Layer 10 of a small transformer language model trained on English Wikipedia (17 layers, counted from 0, width 128). Numbers have three digits each and are written without spaces.
A neuron adds its activation times its output weights to the MLP's output. To switch it off is to set its activation to zero at one token and run the rest of the model.
A neuron's activation on a vector x is SiLU(gate . x) times (in . x), where the dot is the dot product.

Input weights of the MLP neurons that the questions are about. A number n stands for (n - 500) times 0.0013.
n15 gate: 454488420742254451658574279397264504398351587657401541558679504508566433415650438456496516475525932443578602603634419573500492600413742659751366274488342476557618500584655629520561653699352406508525385633373351423581547606607405295585430691430654476622389450952759647469397340480248459641550500195585431430496561562389690424549496471253476464492678681603431566476705512476704804263480
n26 gate: 561557278356465433281472484202376460301383427280492310484460539524272504563392355360786559464585377488679524492587470579667563740416731411776401504381173335544567561543543459614496622573312631376476715543608708567460606591662464120662656512770421496857616660364600428638512560577359496558512568581631389388694452484492530678559607524378611702480512598481630428406654320418337484473329
n33 gate: 394688407572518622642586436555434554333505559585167487317685469487711206438448186637572487290660491316477702586316487388527092648565580362378765409392674567415464317293658571598522431660318261342654581420577420701576628653420550382348518625569674375542663662650464590602423282465655299594426487671729280315303734364626487540383732731697442275527634593654321232336604469802541393850563
n61 gate: 524519660616725387509463472420346458174429391252594384561398350699243677390487303727621403736377477514635666817726701458630527581415605415453384435788373482560389434405500444431773652216575347248588505742332408518810537533493439407537434754665557450625617524407654231388744243229303425461419664571574481547340658388360756568555316603283592246349537322246311575386451267290193274495756
n118 gate: 368350614572518396395729751287311611662273536314305174186455478670415326376509586548513513368423701758343500451487272536545434523763818761279487351679523761554714223605613404606620371477545625666522581148347425509674722366476784464278351309527428513449455375532464352517450284391654505603344500683879487504641670518460594648718576563345429281562513447452624590614594570522621691747446
n184 gate: 170412221695602484478565465491361466439321526423500397220280479612368621577371443711384594469443414453362380487543528466526390531753317478656414530332474521444624531517865368436714475706530366773491418479379402338968565470537661617402578624548683526376435416661457491422483574450448566527208784438788565785553487783755799382620453188731414626581646398256491452564635631419375573449569
n209 gate: 684447686522687757188362359382457474060679649560408534552504314590697426419504744559453342400439569620384487440461524543685381584459632531374380344754391564599633539378588680513551715526439526755573164521673496534521565758520184552555413504247472321380509934500565547600552409492639500648637389535577346707456543700466631945449410561423620462364393530412329448504819623534280483373616
n240 gate: 590457641547656357457388656321381440649255533707627713524546268486465395605455444882458882599476509366593726271449496491560546633491463400154657449551382532324288377364559556418597446585439505411374402738505353362602504649600654696588528643806504303471683615780715519717266364396523264224429660400542361817231203744649911582454597738684532477669606591523403715523728633541491477208514
n15 in: 811463685508567620373500623394758304420638431381667396443740653608473446366706321414669635447467572400291360508408481840536520607481532545548600694580284290600400655410625459646484241329447480585436605472721096480280436689506577500639512568358375603521488545266423424349508338562378447182286427566600632572255516512536691555648600722472536547464384429645440589532785516563520476547392
n26 in: 833508544415468662389807438402726568573373471341565424402613468287446613222613630394661688582508532428496324204604489640432579459399739533317291431677328393452845291492382313468328512553459706581241666298310775360307382532596557476408610536418527452700671525512496661461337597441492418500479608500520299633402379431395496524592424524656512705627520591677312573342656381480601276441597
n33 in: 613591625500504789275457491616672411521491517332388508371453579441459362504438646292746534332582657779398555491732376356564500478369479431607458325164358525487462332604521504475627614431325198436253547208287634181428380636556504415538342331427516483579607679530333852503470791413448543646378727474411568500547631753615718608525239427698361566374572479343555611366376575337483306567874
n61 in: 638379566682659465875534414487585479559483870429491496521432483538528454437745744306305475526392660340462147360327628601428613543683679604338458479398453617378609569533628465421382561319845593649402551542738487575357436614490747772672807424324404617382304504338640525618509645459731762390274553669580319657521449342661593318471563173672609616525382525566403351562566687621644525396479
n118 in: 444339639476558445560761468672601512338672528484336441616524353661376482099481476527405359512676504473390320654618374732543275504724609601571410567543436484461610428419561482667371382311516386385433907539445426711469503551485536456402759378856604422427460630405516508343532643669416340685460628367590441381712465464607669354527586623332422608426241391588570615574224523632212508426520
n184 in: 534457270765624477299366431559581429521398389417275504628471525546480413430382424484647375653683215879395583336483397487429463762662438526521767530429526368513492415381631590471654686615470102521412618401336314384575493425555525129529483462474733608344678228382643550374403534708725496500565737440383533437564592610395839537533458454250571410471550450496637361508430327393555263195765
n209 in: 453194606666553486256569484582500535357786614519422342731419319315426416378407683639569511347661315485519573694504696339423549500437603689539446508654586420612565633466410432504496641602426535674597407777639458317435439415539465547538570408312493671512512647578442488398259372414629418629931319342473435778637496679546496504462508748615642436508557306470401535519637568576211626523265
n240 in: 570750708283381556482612407343575586496807640470426358377612479647426578645579557390578611557425474496474431608406606418668436274334296363561642635647570411392358561605269612428341629838478707348379292300496692376414420465646491691838683590526309462380718500661539578601709691563736631374566545659762280409570509391253574407668766626551517424725642772529479752424870377538409603373621

Output weights of the MLP neurons that the questions are about. A number n stands for (n - 500) times 0.0014.
n15: 310445521591439673485318617450627154366309296621542451385696568561605596464521719435510413661745525425546651331303830579593560580764485440394582411636514276477456445445427401563701289529410662468374744382599503593456435570336528580643489444594431561517611345683548423536461537474692590636415418480503611442456525460590548588369446532483378465210424629438282721726432460575349346411441
n26: 312544503402523500692525398546555568694433466581317796347295496496354517545542560677295650503754518309511555235489823442467493216265531703467570518302390479523460634381568530562585507557571504367528391532566378736307618639625603630370715434386660454538434472511478374388367463300651437431483440447425530579706574281475526405472699393680477585446571434398507604554385582378401300653416
n33: 532864522400398621684606507574309586532470350658488371692464455607469627514595330470507655321145712560464467504462584655406287667459411273375518526215459617426512562543393548636591436747703281385661585418699425429578514540766620391404511529481625384555317290425423412283341447640534692404293541483342514606504414479293581568262357423369674418519636264529579415321429421511451555512438
n61: 356532515306295290548465542596560437421442459404479358453615344442600406309439598518549625726443461484287580462357671556486328665800538570417415407245453477547388516500480319331511748547379344339687512333519425380551495798276447271655295587426412365738540538473580286294519526402469457556485801543392658888655675443547476358434297618486577310592480652493488710472276753685430284352444
n118: 450541418225414521537670442565654406553320455457457446511623350218628429497450308537444294528366576526480639765582465545369353839225292660480521446704646418432414586472296492761496420662500588442471413533400423427291214632382507412221409557625927554401511543606369449546536393443282507433453514524399349471586555537705568590420518140554410456567438523412623634481412639521456482534587
n184: 571542485603563291636601577427516574168599430500572500567621493316739653267732145521521194401601581419480453591394544415476285475030544629541591625493634634445523481564560339335554419436589727471656401349565290504517243424522414608319637283325635375756754584522599479411463496340222517519628345590543360500542378507388263500621414525421570399656478515439410532564613559359452623427465
n209: 412485610572667288526504700367512548479771449553504642544496250554445544526754530381535405576374378381550595653478616486480472570055496589811664668517670645426370719584482649582458428566471772504507632500436389655340528699841616451345428539569395575437519273677356537705393551478401692393607335312590568485430435537482526426525641405643568480663685519424686539313375478342725500504444
n240: 508346627291607550716885453516387582553663168421183458425558736566325543557370587251398583362339683625302776535556571643464589485543420676460307465414641277661549516598460608602330312266496354454504279465435752399493520388790397439344523596520677598511451411586621526515411586670504445644573461672590518880408410511421569500586358454413403500468689371436434581516410547537319619213378

Each question names a token from some text and the token that comes next. It shows the vector x that enters the MLP there. A number n stands for (n - 500) times 0.005.

Then comes g, the gradient of the next token's log-probability with respect to the MLP's output, scaled to length 1. A neuron's effect is roughly proportional to its activation times (output weights . g). A number n stands for (n - 500) times 0.00078.

"eng", then "ag"
x: 590518622304598556575425422315539450601474286538422435402428411509545463536510494438635504674589170606589402298634503560402623615503655484365580495303640328493405471487561546429262530573511614557300326446595356589321418392518662603506420509607480519650530553550599555511534390524509521163482502432436522420539545639408524557538388361497585650548410496391473655467484421613562427577527
g: 606477532514509564581450511450611440501723288593301582502499674453500467560617424326640514595193589472426553605501441414431368281488674185564559341677430420386314608271410504529259472371399630539388605374413379594380486545552673357499449516476433460530286468666360556439464451600458513551522366678583793650405525560410472515368618467423623521411461368359500655566386497309399708397508
Switching off which neuron hurts the next token most? n240

"ated", then " and"
x: 539553476528560516639491550435570487639433505430449439488620588512543546285571519502496562621494447281455443620621482611517334394518596461564696505482208529459537631650584502480484433419580505518488476406488421482401408451468582425529503503396520614438442608567531468486281488380712413491447471654567700488596642468475561541446580475544390528556489556330373517461645557520534508437268
g: 330499687473589286651523368661500588454597531393478228411757290468382363691520526738546422331465488589639475531443620436367295656498526379538492533445569454103547757522520514465292600512593506467423358686449601524511538436524526415586428383490425558360395415353428463526584501459523309521325592507493501506560463404576522499613291800621499531728514597287491511471386509504618631547455
Which neuron, switched off, raises the next token's probability most? n15

" to", then " up"
x: 664484523368409517429519390475583513500591634659465561517416638564420548570603465518580524476405589484547407395423514465499616627586569391579715585475495610466481521514444454393675432392443669439328470567499566452401431376521381502498434461718448500440416593401724614487678559612516651288365479347649474525625456336446533463499494498510384588517499445645437460503526534548617619381700
g: 635312563479707649871591237579510587697593543519304457591510593601505518405507402472464549466579532427436818542314419623448366580507395304419638589394618484537266370453547604602418464476499483434340481491421471526488430500388449435341539398652441328705526315434491346602292470323564599461507195531566562636580552505610449646351480533489614553577505633330618501302460546512531294398485
Switching off which neuron hurts the next token most? n240

"or", then "i"
x: 457399449697573537398505698283520337538307461556493643566379540452426480414572615585556386550410335582593579576497531572488611517289465546537532506534486530508512387441507520543490491639473599659478666468405463506494430670498674466523393539529580427348383295378392558513427406527291601572447458504564429556564517624482310411443496526549472286478548412548536568664462417526573430415632
g: 349524610528546499391424430524413624330650349552500555484361478423477463596509337437555404597194695309439375479450508494597589467384303752509483703462504425385522559606553447588400458457609481373671331470584571601408415655488416302313562649269631619578502482686467471526602489528321500528754481578507474236633298758431609281520644498469546476444345711469473601679413696612505533519461
Which neuron, switched off, raises the next token's probability most? n118

"ed", then " on"
x: 403405590415522519668432591492581484705416478439415329527627559490536521306479433538433632544442513382496556484605481465463348496454545384667757368456454526320661526671520537349498415464668550594598654457341579417330401552485532481552368465299438495454432670493505560482302552356560447505435403574662549583299633542508517531497494639463528475463467473405526541545469500472570546521446
g: 727330442475457486647317488602412378620588483331695396365558507662450530395339485495493531609613586504493501402466372436356479252518676492581577406623419357588368365650454503503433580415357281835461504399531454525437623343552362648416501550346562390403557552460349304627703401595638621547507676312488425540323438584577609277306601595453772491353523463653449380339500526514392406456512
Switching off which neuron hurts the next token most? n118

" July", then " 199"
x: 643428357477580445369644393653561499450342439608404293488507493449485526422556539577564384638440555555225504532571468491420402690577268439599487298532618553488492479567541507542611509518539495606633551365393497552496440430481486525371499616518512720451441394523504417474302411487330253660504519553481514469329513584486494533627495409431509521524512390375446739553511518461394677480545
g: 434546553786550481437657547410477478600590567495460333535514466479511522600448456515461394428554670568638346389750378341589573405515598556556506894560569307529549560431358458400567659658473505443541535526442411591615605335512500593306473410465474542417453606619488509491346405609433273461521598464552753581786559441459423329527516599461606505320200504605263339517583354466570545468142
Which neuron, switched off, raises the next token's probability most? n118

"h", then "orn"
x: 476458630634479473640465452462517678504516439600462461478434500570578476360570564410434487531410443493649425412550472489417493446333396645594473426499616639515557569627577474566506588434411515685389724551455398734403455555514600418346609502397511590484159532519691660516447628562650564541636459561439544618518462648398399367551512112600369480577542465552640519524317459541515461452464
g: 168546492417488481726545349555510552545642518544431439545459505499638456524521588537275451683704423648454498367378620523485489384508482404684484516385516483591510674621619567585339628446571541766462100458493579492346600473532712359481468606500401509630631435468449608601488666597473518541369600674479462452437416443642564530517387677430448632699440631541510504414388437551057682397501
Switching off which neuron hurts the next token most? n240

",", then " he"
x: 491599499632494417510434385499563493430455594470412491381567522513566561462588511530507610547544550557680557566376473548478427656578553508520597425559451410510525482359487442482352521473537526479515449547544474502438371448469497588526529536497470583425541545484567434505483422480536272549537565481603608514500593438460511550441390394451598535549528527476462571561506612433548558473753
g: 582529571350697551275357483543379652514114341614381438437528406631560438438627549562436604438518589602468614552360510485676394415531531455293441436476331705551521465363507566590464694593358458673409411484652557513649638495566500390515392399335509478439565613535552473426657788406213280590595597428496571497302613573677439596484531577453535406435411364470432322624648458406325406255480
Switching off which neuron hurts the next token most? n61

" r", then "ad"
x: 468515537562385537423500526553614384479547504518466577431399509552539485432465483507478525469372397487417449651479412358548575573597510354500457556469567473447496542591515535572509592461351487549374539531593462413441453530556570552439540427448484516521522453583486482509581466530473497537484471381580469604473496676491529458531501453549526557430500388484435500407488504469516463496570
g: 387509850382470420135499444332522419546494388354692503324573528601402578698523562701377491573445555438478558494425545724427598545469452420559329617491419497428547337613543513447479532630370472348330544674385418593480633401439307628517352516547354435254317553403513535556574260393664500435436556465631349518467557396397457400645392552416500441484743363541464355404636749683402528457498
Which neuron, switched off, raises the next token's probability most? n184

"L", then "2"
x: 614480532521528514582549490155513547418564360511515464504332454474664522629456476495498441547519546297465422519565451450457581559274304496333481465529340474641588330641467481386483430493445383456381547504520517488466489447520553708668472385468501676551510476530441611500462461409462678537455488462502510544593672496496481535453332465531441542499371484508285396440335604524485470444546
g: 640633416410296296489552433317418161633470499551370366470528478324615224306304594548655552664648413464565659660363278438497491690550287612456424501229531571490453401532401500485598277470429467495543353346390521460346516682467449561490533632327393305617576362402549541323511572521512510549570497293515398491574421568584446603473550464310517633688585405518593452412392400521603479544647
Switching off which neuron hurts the next token most? n61

" comp", then "le"
x: 596499379621528508604328470401598442576424524498642531485531521416499433393451479597548539484345460486437402391517484576486579388577535384465541372472384311517570376707392467552375463544476501463281574498488280512472441576532481513524429567582511468341411264533454435522406443540441490452440506505533675510538518470511528505535568494446414599333508340603381551415421391503493472407560
g: 619520548406554555607551531501536366571465482331569268473555593427430472700534504757391607588530600520437418329639419492450510119487390517422439232546571587482435500490580504387455681326550430473713510461391469411452456661534570598600471373472402514288652592658450630456383710582343404636423437397537659442599788418742733545275496448546553375502219442495443639564559467655500411375484
Which neuron, switched off, raises the next token's probability most? n209

"ur", then "a"
x: 502508503574665562216448454375509541375685523437520490588583399521482473584519586490537519511501273597808500461631541599477617486383534586460371381451688603637460502428476503470397460306505765537580527376499558462673387586513337519616423469341518546522421475545352445488570451428344483557564533375486326541653569549541426532524552344594691524559492546628457576618436470345449525494438
g: 662533382378558479132518728488522452438440542351604578294510326599421249658351513550390367598628502570426212548608417559358426411557401179478643499524397647552559580755586556628421312589314533575564676426317540586509559596566417333603515596610592441657455633602308413504388446454435633530440487357529602697394594690551522642467486596426624510524402423513507502419497507639430460385437
Switching off which neuron hurts the next token most? n209

" s", then "ince"
x: 403637452413429487617568623564548479485579501441525467423542568474548471402455508477514459526512524475595473449474496432541497444580596391579469536497556527526453467557414504546480474457338465505357671417548450535490414469557562491534473518555462412474521485473607384514547524487477511482485535466501591452535489557575559513592555424387480573364352525535469555441475549540559366496573
g: 341360420398394549398678643573569693474432440426465558376497506398448476637430514272647577335449516458529572420531519511465664491540675842314572410443544534495645465654466503542330506387348615691678635589458638626540515516530665494472470664473486641718462543635598618453582707437600514560462242610480625585472402479562533433399485414452490470455574240392769363649717536380809411363479
Switching off which neuron hurts the next token most? n209

"ure", then " of"
x: 532495398626587548343576536592582491627602571462438508440511633484551521502589561590430385397545576559410471494486463469473457566383502580552420435579306522451489517513459470549516506687520507530334449634522495573563376661468505471428476690491497480642622496404422676494430579478449471561533449490444463612439442566396510471530506306601496559447538468424496623497546582384478503357316
g: 471507532573599329506639635578444541758426270525395402485490491407412382634485592487634481491379418493642516616516547425418262251554490514507397521209543455592478382550627497728523442661348360552568557561348427647545529608586637476132454530574425528425543387461693510460730584449419892635619487545338474696319370498473478502399566391595538652457648399446424434625453448430532457467298
Switching off which neuron hurts the next token most? n209

"ers", then "e"
x: 514606547084479556388408187506530481655266543355518391433477497572504493372563350388467458418484480345453596683545445602450438480488510476484396553394406517583482553503587527480544440251467416451261711379728609503384425393488569684521657414667466617472614658482623437482358446512324450695558498417479824529611578440492489479381704669602531610539458571575488509516727528489462482511468
g: 511635404323706555625582463579519393717485779508443397555547469411501577518414445533753524608332521590523483672505465479433662507494588251490539443551540623353671523419372538635512356424590378552503383508398672401719460167530577586470416745524421545583390422258412499507476565494521442548470466408333327437453473331336506507399388265553369526725429666405466312484501598447465697780566
Which neuron, switched off, raises the next token's probability most? n26

" to", then "ward"
x: 622406465397446513497540386507585552481562623615477559498341648551429556523617450565491497513408530442537378450422494466525587569598510427519674534503474594461441532524408467336665434436447585448380489576465599421443425418525435615488450524747415528534425596383595605494639535630536544399394466362675446556632435336415521487472543488545464611561577439609439501563541516544632628435670
g: 681590511459298507541535726438476579575528577613593411421425411636324348521471378567646664591421579386518453398458365292581643614553448472728410577455614643432442514489670427691239560570603506476544509811427470492350525657594539390571453496611237449507417282296324520369844521559488357489632608475580364458624395701311407522447506517341418548505445750496413534525442497559576596512401
Which neuron, switched off, raises the next token's probability most? n240

"old", then "eg"
x: 230504343530504509622493463564565475534537410530628306747460432449497501571468713467475304417620296464483571527343531431485618437387351383373398629376693608448667426518594518494559570451672698559525492483455552462495440511513340659543510535515480626626601434525613393503435386556581323302448403587446373423695534594443326497343400467624616430517410355513676664540522572482505542487560
g: 394377304496618581492410419624524416433505581560321616355369288486428496281461652444512725446491549493605388450793593458732408567305438373508638394589181444595602260447347626559317449139655468494462498536319500274420438397622511637525545384438530638521415464287423509490573544430517700526489456511360492528603632477584470603521665685612553459392504602439448559485378503374633512392482
Switching off which neuron hurts the next token most? n26

"ed", then ")"
x: 555364543463559570501426586543577497574524498515551506566481534541468541414453676524542625514510598375303558474622424476482335505390593491473605453442467407438599526450530501489464438581568525518532478493463560531525355566485672554584444340503431479550437760488589435496466474436562419563441495587469419554563579535502532525588439335496533673438509584403552474513695562419592519485230
g: 416516609524538519360722524483592609509512714353778458441398484558452339396425449567415408497478605449442577625446544531442351457388585675490367441460670438548384483523594402369512476415558416373304625400526492447451563457516514592180688461403495517633591429319417826512404313388395355345361544741616361506540389307554569476447748452544395423587340468479442774558720611368454673414356
Switching off which neuron hurts the next token most? n26